Layer 9 of a small transformer language model trained on English Wikipedia (14 layers, counted from 0, width 96).
A neuron adds its activation times its output weights to the MLP's output. To switch it off is to set its activation to zero at one token and run the rest of the model.
A neuron's activation on a vector x is SiLU(gate . x) times (in . x), where the dot is the dot product.

Input weights of the MLP neurons that the questions are about. A number n stands for (n - 500) times 0.0016.
n122 gate: 508 401 629 611 596 432 374 590 656 797 278 374 272 511 511 432 365 730 410 588 407 243 457 661 345 628 712 512 596 463 511 596 469 530 519 277 691 442 569 564 463 530 587 387 512 699 492 289 294 603 511 489 485 489 590 534 681 561 542 635 265 420 602 515 322 632 477 470 597 617 473 658 413 355 608 399 609 825 338 329 414 639 557 401 328 553 573 280 353 623 583 585 568 373 391 398
n141 gate: 601 483 333 648 449 583 541 442 677 381 559 222 550 538 600 458 359 346 471 483 628 627 474 549 475 879 726 403 728 413 460 551 602 570 347 558 377 623 513 289 319 538 161 571 376 543 517 547 586 722 364 568 547 231 205 466 517 588 704 500 554 793 697 513 237 379 453 446 583 458 420 463 522 829 422 652 521 373 504 340 558 516 642 297 525 289 781 410 304 665 456 636 633 483 566 475
n161 gate: 500 445 604 363 580 466 544 572 520 454 629 556 465 601 338 689 578 627 662 573 557 412 521 757 424 524 358 447 552 456 403 462 328 466 445 331 580 633 468 198 551 305 569 507 440 247 479 314 514 562 599 462 419 428 541 702 380 657 504 500 514 604 694 524 514 445 325 689 630 534 263 675 427 364 466 510 655 655 246 612 568 580 611 409 480 448 395 338 565 360 544 567 627 479 397 683
n181 gate: 390 290 281 639 458 531 671 592 556 535 604 614 531 334 517 538 791 411 507 555 342 510 619 517 301 650 449 376 313 486 487 393 437 557 378 469 524 594 563 511 419 348 586 571 636 429 545 469 412 390 524 653 706 541 578 517 270 476 573 354 579 562 466 369 587 538 479 268 547 289 621 551 342 480 449 679 388 425 553 403 561 576 397 683 632 414 747 510 653 520 407 535 731 347 408 493
n209 gate: 397 565 684 372 472 473 520 524 212 601 455 435 620 431 364 575 204 503 503 393 343 659 521 378 503 527 364 410 417 594 454 362 580 342 557 541 669 562 559 321 356 394 510 419 396 314 517 538 563 582 500 448 173 635 547 648 462 442 593 631 384 480 575 623 543 493 619 239 460 392 644 344 618 520 476 654 605 429 524 376 493 685 670 614 520 655 611 542 439 366 504 552 429 534 341 592
n271 gate: 536 512 717 443 593 452 355 337 758 447 265 423 323 427 295 656 496 292 320 504 541 382 648 469 673 496 480 425 305 516 286 666 394 516 683 660 687 512 516 500 378 670 472 560 451 500 731 414 376 573 642 398 525 567 344 613 255 464 382 246 416 504 464 544 524 316 492 560 385 556 374 148 715 773 433 729 360 433 680 469 536 648 568 488 504 395 520 422 644 749 542 430 604 639 691 624
n328 gate: 361 384 313 436 496 429 551 685 701 706 579 545 440 364 377 362 401 444 664 591 500 565 462 540 358 548 451 558 421 592 511 545 314 592 600 679 579 538 523 531 555 496 365 500 511 488 360 595 535 357 404 508 366 300 433 504 397 620 314 899 530 489 519 432 452 493 935 452 481 649 500 284 594 478 349 371 519 371 733 262 333 420 549 610 765 504 451 546 414 493 398 370 693 433 370 384
n122 in: 459 611 633 399 485 621 583 423 355 541 478 378 526 362 522 346 530 467 445 266 681 653 515 482 574 478 437 443 366 478 475 377 560 704 964 548 385 422 504 430 627 622 526 500 477 561 634 444 716 419 692 500 526 347 493 511 511 593 526 657 544 422 311 478 460 585 527 559 241 489 243 485 635 493 442 616 383 292 538 825 434 689 345 288 322 463 594 643 555 667 519 553 504 580 694 500
n141 in: 602 410 691 343 541 374 380 794 254 604 525 484 675 656 337 492 517 480 622 574 467 488 292 571 614 322 573 679 508 363 449 393 326 78 758 285 451 455 388 397 668 574 354 383 434 492 360 455 337 545 372 418 554 472 358 763 492 398 760 432 553 235 406 667 600 285 383 342 641 451 373 638 256 456 500 452 431 500 371 532 528 441 439 578 540 549 281 371 650 520 444 579 427 311 734 402
n161 in: 564 630 647 544 703 397 601 371 295 337 328 433 216 497 287 570 544 616 437 426 432 453 452 671 490 440 250 526 510 714 590 433 500 352 543 367 345 405 588 496 605 654 577 732 544 521 453 547 517 457 625 449 640 497 338 443 561 668 476 355 727 697 540 493 500 616 600 473 517 437 436 477 465 464 474 585 596 622 548 490 447 674 563 574 339 507 524 639 457 697 500 463 474 503 328 423
n181 in: 344 514 300 563 490 445 307 473 679 500 524 465 587 455 548 380 553 349 558 538 433 384 422 483 313 404 538 724 256 575 513 556 532 643 514 562 682 511 620 591 456 392 476 387 444 404 490 633 308 427 520 755 613 401 806 563 398 563 374 452 593 566 507 549 361 524 479 390 616 603 633 273 471 371 360 731 603 341 595 500 606 493 662 524 643 570 468 613 442 486 272 349 500 305 332 493
n209 in: 493 525 616 521 479 472 342 635 503 404 383 387 419 323 535 165 658 413 608 553 450 294 468 514 577 521 553 527 514 493 598 362 514 552 413 395 369 440 536 699 624 348 605 472 507 734 228 511 547 461 421 500 572 587 469 274 582 585 536 677 416 500 525 461 393 416 597 615 538 779 475 287 526 307 338 300 507 742 307 397 514 364 500 624 559 553 475 482 528 752 566 450 503 542 368 311
n271 in: 681 500 601 607 296 553 504 439 235 303 447 390 747 655 706 798 293 395 264 540 249 522 509 657 592 452 509 461 726 474 194 629 451 296 474 334 451 229 473 611 591 668 307 548 719 369 633 371 523 416 617 451 563 491 352 611 603 447 491 517 372 474 377 394 246 224 477 469 509 496 456 531 578 595 561 720 325 445 343 732 448 568 460 629 219 695 647 572 395 734 334 272 469 578 182 693
n328 in: 598 378 362 335 537 468 699 580 609 393 578 561 183 455 484 548 434 298 528 504 508 533 301 508 801 306 614 397 615 584 292 541 726 432 677 710 397 459 677 688 716 398 318 468 504 621 402 516 571 508 508 479 463 765 444 557 624 516 521 436 695 488 602 573 687 589 738 685 183 339 434 476 223 508 456 592 682 470 463 500 452 410 346 434 356 529 360 558 290 588 619 388 484 512 391 99

Output weights of the MLP neurons that the questions are about. A number n stands for (n - 500) times 0.00038.
n122: 450 333 492 642 676 526 411 263 355 627 346 478 546 385 579 704 326 536 295 593 389 522 508 664 602 547 391 467 612 500 474 713 424 154 173 580 694 622 592 561 482 437 721 601 622 363 415 313 366 428 543 579 320 535 634 664 511 578 296 337 472 485 585 571 544 485 588 523 557 610 763 436 494 600 635 417 557 878 432 332 535 398 423 567 533 658 464 486 486 568 536 386 552 197 471 518
n141: 413 723 549 450 660 204 529 158 548 524 551 704 733 409 395 400 552 639 326 500 96 278 588 336 402 475 575 551 659 482 444 479 704 793 518 468 488 230 583 837 419 573 884 595 548 687 736 414 622 314 399 474 370 810 554 405 500 464 549 580 232 462 406 541 589 585 573 614 224 594 419 360 640 636 443 462 566 670 473 314 602 479 719 431 513 386 446 370 292 469 644 339 715 598 237 583
n161: 406 643 266 446 268 595 448 451 655 493 693 529 572 540 639 472 480 461 456 485 500 423 622 343 548 532 845 414 383 374 395 564 402 650 470 629 621 576 521 606 392 428 525 379 572 564 691 558 426 683 470 493 418 262 549 508 392 321 572 689 267 311 471 451 686 685 384 710 330 712 482 455 433 537 559 324 589 319 429 588 669 312 452 431 720 504 528 229 403 377 656 365 504 525 598 531
n181: 494 390 430 511 455 639 503 528 531 652 461 520 469 466 608 581 361 471 331 675 534 507 565 541 319 323 449 559 459 458 607 611 581 571 472 450 532 702 166 970 596 357 508 518 459 268 416 556 529 471 488 338 236 365 235 348 463 580 423 531 537 530 353 355 487 538 607 446 641 298 493 561 505 488 548 484 190 519 555 384 538 533 387 561 283 605 574 536 564 679 551 525 527 563 409 484
n209: 397 482 573 325 503 463 529 580 422 478 489 324 584 490 337 659 331 503 368 307 485 692 562 396 367 500 375 525 389 447 537 392 400 351 595 472 519 703 682 277 354 403 451 529 337 268 619 547 418 619 673 409 377 610 610 620 309 561 476 483 452 388 503 468 699 643 778 214 394 470 632 609 708 584 626 396 589 325 469 327 525 730 503 318 513 527 484 539 496 424 374 603 296 470 489 526
n271: 619 475 477 576 454 511 594 446 375 670 476 451 562 601 496 389 582 408 458 704 250 474 534 755 411 698 582 776 695 571 246 390 458 528 626 648 539 430 284 426 578 604 339 470 760 307 453 307 683 625 219 311 476 480 804 437 646 428 484 638 406 644 392 605 500 691 443 652 521 426 393 496 593 458 397 602 531 526 696 354 468 610 479 480 426 443 460 449 119 661 328 512 474 352 842 590
n328: 479 468 546 477 534 519 521 337 541 283 543 678 711 375 481 294 568 583 563 531 455 389 474 489 636 615 327 397 573 531 405 392 565 512 531 490 496 512 816 479 649 566 313 419 318 459 726 274 672 456 500 459 425 562 633 558 544 281 466 428 661 438 526 380 594 492 283 369 542 394 195 493 511 589 668 711 425 432 609 546 357 143 410 312 377 283 543 422 472 553 510 367 294 645 641 305

Each question names a token from some text and the token that comes next. It shows the vector x that enters the MLP there. A number n stands for (n - 500) times 0.0098.

Then comes g, the gradient of the next token's log-probability with respect to the MLP's output, scaled to length 1. A neuron's effect is roughly proportional to its activation times (output weights . g). A number n stands for (n - 500) times 0.00088.

" at", then " B"
x: 385 538 540 389 463 566 369 370 573 518 554 451 466 539 378 443 434 647 528 412 552 629 470 484 382 524 296 306 544 565 511 534 593 428 528 666 512 495 401 573 501 596 459 476 462 541 631 489 624 390 406 639 508 333 522 542 702 624 484 357 514 516 589 523 356 638 185 568 539 493 399 396 344 520 740 467 457 377 463 407 522 408 568 458 555 583 424 613 527 365 586 400 537 498 434 597
g: 380 385 451 555 681 433 344 471 631 650 441 592 535 546 812 478 541 207 461 375 363 348 413 453 346 351 558 561 632 441 415 785 547 691 344 408 431 408 602 323 565 504 494 597 462 427 451 570 477 404 467 371 268 506 464 567 546 347 609 642 507 450 587 551 603 471 424 475 453 758 319 376 517 321 617 301 593 630 392 509 707 420 579 567 357 556 613 620 368 453 487 515 547 395 410 442
Which neuron, switched off, raises the next token's probability most? n141

" different", then " version"
x: 550 572 520 268 496 466 265 418 472 571 460 569 528 576 463 449 462 688 563 555 553 493 545 505 506 442 402 362 550 469 388 468 556 334 542 367 639 538 325 503 471 449 591 532 629 542 535 515 534 585 503 476 529 519 574 516 317 551 488 518 589 500 387 508 248 455 138 542 437 621 489 447 390 459 372 588 479 372 587 733 492 534 692 559 463 524 476 446 434 496 405 494 565 512 363 538
g: 386 480 416 530 509 637 406 556 432 502 586 631 586 424 505 718 537 396 406 554 621 533 488 530 607 400 511 528 429 723 644 784 452 623 605 653 687 370 503 460 693 303 495 489 330 530 339 481 400 568 416 454 632 423 441 574 594 583 646 504 596 175 503 636 333 428 530 462 328 767 659 283 568 458 456 644 626 452 586 502 354 474 623 558 615 307 445 606 679 491 533 592 384 529 572 307
Which neuron, switched off, raises the next token's probability most? n271

"ler", then " ("
x: 434 490 570 379 566 380 496 600 493 530 466 538 521 498 485 469 586 591 348 543 416 528 365 299 496 609 358 433 447 547 401 595 533 510 441 366 480 641 646 490 472 431 453 479 481 88 538 487 618 471 382 516 497 502 340 472 545 520 444 380 460 578 362 485 319 650 391 362 676 556 558 558 310 389 522 547 539 478 540 558 503 550 496 516 582 515 479 566 443 300 556 560 394 368 401 514
g: 509 504 267 435 637 612 579 600 394 497 458 439 509 705 482 770 591 485 271 344 573 340 609 380 630 543 420 567 482 285 377 470 499 379 366 264 496 410 453 572 472 572 743 446 579 501 461 573 521 374 526 707 411 534 469 532 871 736 438 690 501 724 725 346 506 415 431 555 666 551 450 375 380 420 646 457 552 437 420 543 524 602 365 457 617 492 496 450 585 454 524 457 458 604 479 601
Switching off which neuron hurts the next token most? n209

"ly", then " released"
x: 478 507 530 279 613 584 470 476 387 504 448 518 426 371 449 477 501 618 481 542 545 429 518 251 471 543 335 348 478 471 506 464 634 347 479 463 571 723 567 393 484 451 588 507 580 405 540 558 567 387 457 464 569 411 331 583 461 525 535 476 471 526 501 435 513 576 323 513 505 503 524 494 235 576 558 800 621 441 505 447 611 607 484 495 672 586 491 473 442 330 481 665 531 545 384 454
g: 513 502 363 445 418 402 574 460 610 444 509 652 343 591 539 567 312 390 252 447 566 441 291 598 781 556 579 409 595 640 469 690 615 696 448 424 456 707 625 546 683 484 483 253 369 488 388 713 571 448 375 610 548 500 378 541 583 477 593 299 539 508 388 735 550 487 618 417 318 526 641 604 468 702 482 465 519 451 436 400 302 268 668 474 600 584 532 438 384 562 671 491 560 631 461 493
Switching off which neuron hurts the next token most? n209

" trial", then " |"
x: 532 537 529 568 679 454 537 516 367 588 482 606 569 549 490 442 302 600 454 478 587 515 461 507 412 605 292 274 570 516 435 449 573 367 602 211 563 589 479 555 538 547 632 492 525 453 608 496 495 494 333 532 558 350 514 416 426 597 490 722 473 497 403 659 355 756 362 589 449 543 489 603 336 517 531 691 416 463 587 497 663 533 469 459 496 587 628 584 506 436 484 500 353 406 520 398
g: 497 471 509 582 526 621 355 598 448 600 416 411 489 453 668 542 396 294 321 754 476 717 526 457 382 397 612 452 488 450 506 516 320 630 436 705 609 627 489 432 563 711 473 505 649 464 563 416 708 352 356 396 486 382 565 647 583 356 465 503 473 513 331 443 483 788 568 580 489 518 293 535 571 533 601 778 604 526 577 483 413 469 522 462 514 672 648 630 219 421 629 468 508 321 468 745
Switching off which neuron hurts the next token most? n122

"ly", then "."
x: 524 634 495 347 614 461 460 467 387 419 593 562 337 417 490 508 470 581 428 550 587 532 471 363 465 637 347 412 461 416 383 572 601 222 512 481 600 609 454 474 529 374 622 482 568 390 496 569 529 514 449 405 642 210 361 559 294 489 592 549 563 465 459 474 536 536 194 538 535 423 446 458 382 602 500 746 507 404 510 507 596 571 598 488 684 517 534 485 341 470 449 507 483 557 418 507
g: 655 562 640 674 289 579 420 522 547 388 350 326 392 565 672 418 347 497 326 606 400 451 586 551 398 616 577 453 483 613 390 410 381 511 164 519 581 692 553 603 516 353 508 653 415 515 525 280 562 349 365 412 566 572 497 690 487 309 581 655 570 472 373 648 386 434 542 369 490 481 513 609 547 449 517 602 403 500 502 418 630 338 198 420 542 580 551 330 509 331 555 415 344 641 554 707
Switching off which neuron hurts the next token most? n161

" its", then " Yugoslav"
x: 475 466 600 362 528 473 358 478 361 544 555 592 500 461 475 417 437 566 527 504 619 394 545 392 419 421 396 336 504 544 556 496 463 352 520 508 547 577 451 463 552 494 594 521 492 588 578 541 440 450 420 505 492 544 608 505 637 460 463 492 426 465 489 502 295 634 70 574 423 510 485 480 285 492 425 511 477 382 536 670 400 456 438 550 476 452 474 454 522 531 465 485 564 470 359 484
g: 498 633 413 642 431 361 609 439 457 487 306 585 432 471 512 532 569 709 539 541 477 548 446 769 362 537 607 435 849 657 378 663 462 643 568 445 496 590 424 573 568 595 513 454 640 400 413 490 318 509 443 409 286 366 491 735 596 222 311 546 554 559 529 339 537 353 547 411 657 528 708 193 506 708 587 404 589 521 484 544 334 448 611 482 449 581 513 502 452 504 622 553 657 480 554 592
Switching off which neuron hurts the next token most? n122

"n", then " party"
x: 553 413 649 336 567 516 517 525 491 680 580 610 479 630 399 421 594 646 492 595 521 433 568 478 458 482 374 381 562 526 475 550 613 533 434 553 632 436 497 470 454 491 538 621 524 444 417 493 440 634 356 398 484 274 519 590 571 517 487 597 474 532 547 570 233 605 247 465 439 559 582 548 265 422 468 525 598 486 599 675 572 467 387 581 578 510 524 417 326 398 490 576 494 347 316 459
g: 702 385 539 643 488 497 571 361 448 335 666 386 468 512 600 572 362 602 325 417 513 475 417 483 432 454 469 452 874 440 244 698 205 225 487 371 499 529 665 435 489 663 583 570 525 443 368 593 660 475 295 407 391 702 412 540 517 371 601 693 467 606 382 575 539 503 379 479 465 330 513 452 523 533 529 619 348 436 569 574 289 421 550 408 537 434 555 391 497 269 481 551 470 581 453 575
Which neuron, switched off, raises the next token's probability most? n122

" three", then " weeks"
x: 513 503 557 336 348 341 386 467 451 478 479 626 432 527 423 410 382 650 477 624 394 573 633 465 585 414 343 369 579 588 487 517 523 417 373 412 601 589 426 527 474 312 539 401 585 535 524 529 493 665 484 448 565 443 504 515 394 478 542 514 538 402 494 630 198 533 138 525 441 531 453 544 314 457 460 451 432 474 423 564 546 426 564 439 554 558 472 603 480 557 497 499 552 565 396 599
g: 626 610 494 367 362 618 785 523 474 478 619 487 469 375 428 618 338 484 468 334 625 463 444 572 594 369 743 505 504 465 215 481 385 488 435 422 541 548 584 520 490 511 701 357 622 396 747 449 521 380 544 343 371 689 434 560 527 400 335 360 313 498 494 622 495 326 568 549 348 478 633 350 570 310 478 474 365 706 575 461 500 448 541 536 491 813 499 744 513 526 553 515 657 640 533 611
Which neuron, switched off, raises the next token's probability most? n122

"son", then " made"
x: 430 501 591 421 522 413 457 565 453 606 503 494 555 535 479 455 564 551 399 544 444 521 470 267 583 635 362 393 484 446 372 539 589 327 388 428 549 703 601 513 465 574 475 523 537 237 571 443 523 448 337 389 469 501 404 557 546 545 593 421 473 472 514 535 408 532 349 432 641 627 488 588 252 425 430 593 556 522 523 659 585 444 450 504 696 566 510 479 359 235 552 587 450 341 433 395
g: 488 523 452 432 589 516 488 500 311 493 594 407 364 498 573 481 663 589 549 560 531 432 429 576 475 572 603 469 592 607 340 375 607 559 559 343 611 644 260 575 820 551 519 433 516 470 474 502 859 437 553 512 275 390 464 388 483 240 600 370 531 529 677 731 707 657 652 361 568 400 414 520 499 579 483 411 605 744 530 676 496 486 624 454 638 485 610 634 319 655 486 421 607 633 459 585
Switching off which neuron hurts the next token most? n209

" ", then "Retired"
x: 498 266 427 405 654 522 427 578 496 493 456 616 465 472 383 511 443 469 618 585 524 464 458 457 462 387 275 235 517 488 434 546 516 583 500 612 471 649 484 813 390 563 527 369 376 472 423 599 482 578 378 538 520 462 442 445 475 583 429 423 563 561 574 445 460 703 321 414 527 436 502 516 550 625 401 401 498 421 514 612 375 322 435 394 454 643 493 517 415 385 492 385 541 364 357 531
g: 478 474 505 360 646 480 623 276 583 534 365 537 376 486 250 527 509 684 422 453 786 351 482 684 380 461 584 598 493 590 259 471 362 341 459 433 444 589 713 453 648 536 364 501 549 577 509 371 455 550 587 512 328 498 472 307 624 325 422 360 479 349 530 598 339 324 579 613 410 329 523 419 493 688 550 492 537 513 672 337 625 606 257 403 519 346 597 447 448 678 478 400 650 631 473 558
Switching off which neuron hurts the next token most? n328

" after", then "burn"
x: 567 505 405 329 598 480 431 511 426 371 510 320 368 621 426 436 455 682 469 639 407 603 480 545 454 429 463 302 444 536 384 554 472 411 560 699 591 634 430 671 523 322 609 421 437 422 400 593 530 477 392 536 570 377 488 394 470 594 573 544 601 402 411 538 318 567 256 670 476 507 614 364 303 490 610 547 374 453 593 442 477 490 459 435 533 490 496 537 498 502 447 445 551 432 407 591
g: 456 283 628 550 755 358 361 646 510 456 501 329 297 411 569 393 329 457 594 605 472 263 309 480 681 397 669 469 379 692 553 544 450 344 478 503 475 665 292 544 625 771 668 384 490 399 382 406 539 518 570 462 383 452 637 463 600 480 523 556 500 633 417 517 544 450 513 322 545 427 672 621 453 580 391 354 541 470 598 406 854 543 615 548 574 588 436 372 380 629 507 447 447 579 476 404
Which neuron, switched off, raises the next token's probability most? n328

"appa", then "lar"
x: 356 381 366 476 542 569 547 514 521 540 368 551 570 485 523 397 509 421 462 587 384 512 581 431 620 542 273 557 518 411 464 530 538 462 479 475 529 544 505 439 476 452 522 496 410 184 432 346 383 336 370 513 440 410 555 417 577 586 563 402 447 601 459 562 378 502 375 496 558 407 609 520 280 442 444 586 488 423 473 651 688 430 428 450 538 549 529 370 394 392 339 768 535 499 349 417
g: 432 386 438 583 302 571 392 415 403 776 573 337 400 536 562 480 280 550 636 551 631 350 550 492 567 493 507 523 532 706 479 387 553 448 493 589 537 375 439 545 560 463 540 217 492 531 531 537 444 672 456 488 592 420 380 407 491 750 371 346 613 658 495 543 552 540 601 570 594 153 471 247 556 358 327 509 445 368 510 574 454 519 507 552 651 408 659 615 642 421 493 562 253 788 524 581
Switching off which neuron hurts the next token most? n181

")", then " prototype"
x: 390 424 435 395 666 473 503 455 496 462 505 473 548 669 459 353 557 520 435 574 608 544 604 482 587 408 331 372 555 396 510 508 541 283 278 413 553 512 490 457 431 585 587 436 506 327 466 543 544 584 324 444 592 337 433 524 479 530 545 524 495 393 494 527 222 615 185 622 577 447 413 595 362 525 432 550 639 542 637 470 459 481 511 625 424 499 576 505 442 438 496 428 391 506 372 388
g: 724 523 435 437 609 362 605 563 435 693 342 719 349 381 458 615 433 633 429 631 501 549 449 145 480 614 540 383 562 579 506 526 652 627 482 535 717 251 579 580 770 399 603 510 599 552 608 403 469 380 675 575 510 457 564 475 426 478 353 502 580 433 633 692 407 449 469 307 463 513 561 552 585 384 332 322 363 559 565 651 322 739 515 561 335 536 389 556 428 534 485 639 420 512 589 502
Switching off which neuron hurts the next token most? n141

"print", then "s"
x: 569 459 442 511 553 494 489 450 564 695 465 658 561 610 519 456 568 464 473 678 388 567 569 525 591 681 378 372 437 614 468 582 572 479 496 409 562 547 561 581 446 538 634 551 413 214 497 430 630 545 418 561 425 411 505 468 597 578 486 519 454 606 220 606 300 676 273 552 527 554 488 448 344 431 528 495 464 545 485 644 523 472 503 448 615 510 540 675 361 547 567 600 455 418 405 339
g: 350 544 420 383 568 422 579 240 677 624 631 485 538 620 522 332 385 845 768 416 323 208 404 533 483 518 445 531 651 513 452 551 592 664 635 404 226 593 505 627 452 395 625 525 372 431 407 537 553 526 556 554 579 550 409 339 410 575 384 434 601 595 432 480 487 358 442 306 519 617 554 618 388 787 446 429 336 426 408 429 561 449 438 451 474 616 529 405 536 503 419 684 456 360 408 461
Switching off which neuron hurts the next token most? n181

" mounted", then " wing"
x: 524 446 466 301 587 477 422 407 313 575 560 533 369 544 473 402 452 595 456 602 559 605 468 391 539 492 374 363 531 515 493 640 557 346 546 505 665 566 434 533 446 487 581 399 630 409 473 520 497 604 425 494 500 433 494 590 351 625 586 607 469 492 344 550 412 656 106 643 498 512 428 544 377 527 491 628 457 380 552 577 605 612 538 488 455 428 474 477 514 580 355 400 503 488 415 432
g: 567 353 393 466 527 496 216 572 361 319 633 486 446 703 415 539 604 491 571 474 460 234 474 604 505 347 277 435 444 641 685 473 410 408 501 554 433 526 506 393 512 457 512 383 338 581 586 477 718 601 646 572 295 528 566 466 442 547 680 475 561 383 538 418 501 530 609 631 441 548 445 658 547 427 293 88 658 679 581 431 410 503 393 633 572 550 397 526 565 449 301 388 389 310 510 450
Which neuron, switched off, raises the next token's probability most? n209

" Europe", then " Tour"
x: 507 487 503 330 608 527 453 604 481 726 394 588 541 672 428 374 496 452 428 599 633 408 579 498 513 479 325 251 478 502 483 436 597 492 504 485 531 553 480 519 460 467 578 615 382 396 462 431 518 508 232 418 574 314 506 669 584 661 586 597 428 464 402 558 380 660 328 491 489 558 567 407 318 382 466 571 634 466 460 617 620 511 515 603 565 471 569 509 426 422 527 576 446 338 325 532
g: 544 326 431 402 588 388 612 289 624 531 656 602 458 424 613 434 641 720 351 599 530 556 419 605 445 332 453 578 600 616 484 573 612 513 533 543 487 517 543 461 545 276 522 626 493 510 523 588 347 555 526 531 411 623 675 526 621 521 542 338 400 349 658 699 548 634 507 525 473 378 725 258 551 525 307 256 430 608 357 606 368 536 568 624 221 456 309 608 678 527 449 425 268 495 663 505
Which neuron, switched off, raises the next token's probability most? n122

" (", then "SU"
x: 563 405 532 261 515 335 348 691 603 657 441 576 434 543 392 448 551 578 553 457 525 396 434 377 514 436 348 278 675 489 406 556 513 416 594 590 553 620 551 436 520 472 503 534 491 267 445 548 751 434 296 484 557 486 517 524 647 500 579 496 686 379 606 442 489 594 367 352 568 535 595 567 423 554 392 453 460 450 501 581 463 422 430 590 515 584 492 625 373 345 640 434 438 515 479 390
g: 187 244 436 517 453 534 463 283 463 779 423 388 271 512 536 480 576 384 486 406 476 593 327 455 540 317 494 527 346 482 462 385 582 289 404 424 425 559 549 602 617 479 375 405 415 512 444 482 559 711 586 482 294 372 686 554 592 333 344 440 381 643 442 332 465 537 629 567 530 439 394 526 578 528 471 587 519 547 551 606 440 465 501 677 517 645 288 370 516 633 500 444 405 328 570 817
Switching off which neuron hurts the next token most? n141

" Air", then " Base"
x: 626 477 502 395 636 532 555 564 530 644 449 578 431 613 556 450 524 525 529 544 625 499 455 484 635 486 215 332 460 561 535 543 567 526 588 487 592 504 477 592 492 661 612 513 498 256 504 543 645 385 358 479 618 405 644 531 552 591 475 669 550 441 477 498 528 559 347 553 567 515 710 497 283 353 368 606 538 526 489 567 695 471 436 572 412 463 432 444 428 447 452 404 384 248 442 495
g: 585 354 551 411 515 334 407 426 499 705 542 678 389 305 351 689 449 649 496 455 662 651 464 544 525 517 541 605 578 506 750 282 624 345 433 433 277 427 662 281 498 629 373 502 576 653 644 523 462 519 248 610 397 544 579 522 550 505 456 464 345 580 552 598 346 489 411 393 427 489 456 610 687 344 533 557 287 518 563 441 507 532 371 580 234 331 414 366 372 435 481 256 510 454 497 473
Which neuron, switched off, raises the next token's probability most? n161

"ar", then " Murray"
x: 397 481 577 469 445 397 497 520 442 557 461 459 477 482 432 439 579 516 419 497 397 547 513 318 569 763 352 544 495 430 470 617 477 385 546 425 563 583 545 547 390 515 499 508 430 54 474 466 560 427 328 540 383 403 447 500 465 428 438 504 442 571 409 443 425 575 499 443 692 467 588 456 278 416 512 502 580 457 529 597 621 585 360 437 639 560 525 544 389 351 464 629 485 506 507 519
g: 258 355 544 638 569 545 536 606 557 283 534 626 460 460 493 376 463 550 558 334 387 737 452 684 401 650 626 475 720 385 483 573 353 506 445 740 385 363 467 304 628 565 471 345 355 566 365 655 394 472 529 641 431 583 551 545 493 613 691 596 503 453 521 551 416 493 600 446 313 542 239 391 344 621 619 346 534 447 615 679 442 470 619 388 414 344 358 372 399 345 622 368 516 391 473 402
Which neuron, switched off, raises the next token's probability most? n181

"E", then "D"
x: 609 434 444 540 560 344 440 488 488 593 381 541 576 684 734 461 451 528 409 569 601 497 421 272 454 567 515 514 486 513 423 447 441 563 626 492 535 587 524 490 478 452 631 467 399 198 449 531 609 579 439 302 457 302 431 530 457 474 613 353 544 509 423 471 397 542 336 516 512 488 631 497 338 515 505 656 544 484 527 646 613 421 350 721 417 443 531 394 317 306 499 345 405 464 421 594
g: 629 460 418 441 723 561 481 578 526 521 480 603 571 587 519 453 541 475 494 471 515 545 608 369 667 524 370 405 639 463 447 376 480 317 481 496 676 487 532 361 698 563 474 486 445 523 214 568 358 755 472 390 531 322 451 611 620 778 657 636 615 328 679 557 392 228 459 479 364 346 678 676 500 529 484 638 451 473 383 421 220 486 570 377 548 495 389 450 533 650 592 468 307 654 531 651
Which neuron, switched off, raises the next token's probability most? n141

" ", then "Philippe"
x: 524 393 505 438 529 527 415 540 553 508 434 721 470 529 451 409 364 472 659 615 622 412 448 591 431 459 289 277 500 556 465 481 525 564 528 517 520 650 451 769 415 481 550 510 445 457 456 690 575 439 380 558 585 523 522 568 459 589 527 537 652 581 555 493 498 768 351 469 575 472 546 577 521 598 455 481 506 392 517 561 513 321 435 381 439 738 497 635 225 519 540 331 540 489 361 515
g: 508 466 515 327 457 492 590 297 630 587 453 350 348 338 290 628 476 500 347 406 469 485 355 592 331 596 633 589 467 409 370 696 428 343 438 464 602 375 632 507 471 458 543 307 421 574 457 465 289 578 607 522 405 502 702 234 452 345 717 247 315 182 561 443 522 405 542 501 479 488 502 364 544 467 383 652 611 388 501 554 530 784 518 419 582 580 485 381 557 582 493 385 481 590 612 450
Which neuron, switched off, raises the next token's probability most? n328

" ", then "DC"
x: 512 302 397 380 586 482 488 560 427 493 491 469 463 548 563 423 443 575 563 761 507 414 497 453 531 444 404 349 445 520 475 540 449 556 493 644 416 608 502 912 446 452 616 514 429 452 488 633 449 549 345 529 489 346 506 557 475 581 455 471 599 480 514 511 472 600 252 394 491 414 500 481 486 587 418 441 464 424 594 540 442 303 402 503 474 621 475 460 417 452 372 333 470 429 320 438
g: 597 475 443 579 520 407 384 533 593 537 379 612 587 394 710 423 577 546 505 415 725 410 506 590 652 507 520 577 416 581 462 513 371 633 442 423 457 483 976 413 515 441 488 490 506 503 110 515 600 585 580 593 476 313 549 413 590 445 626 419 486 427 527 462 432 209 541 486 445 330 409 276 606 356 613 491 516 319 355 487 266 571 531 473 438 317 396 357 511 387 504 367 537 486 605 573
Which neuron, switched off, raises the next token's probability most? n181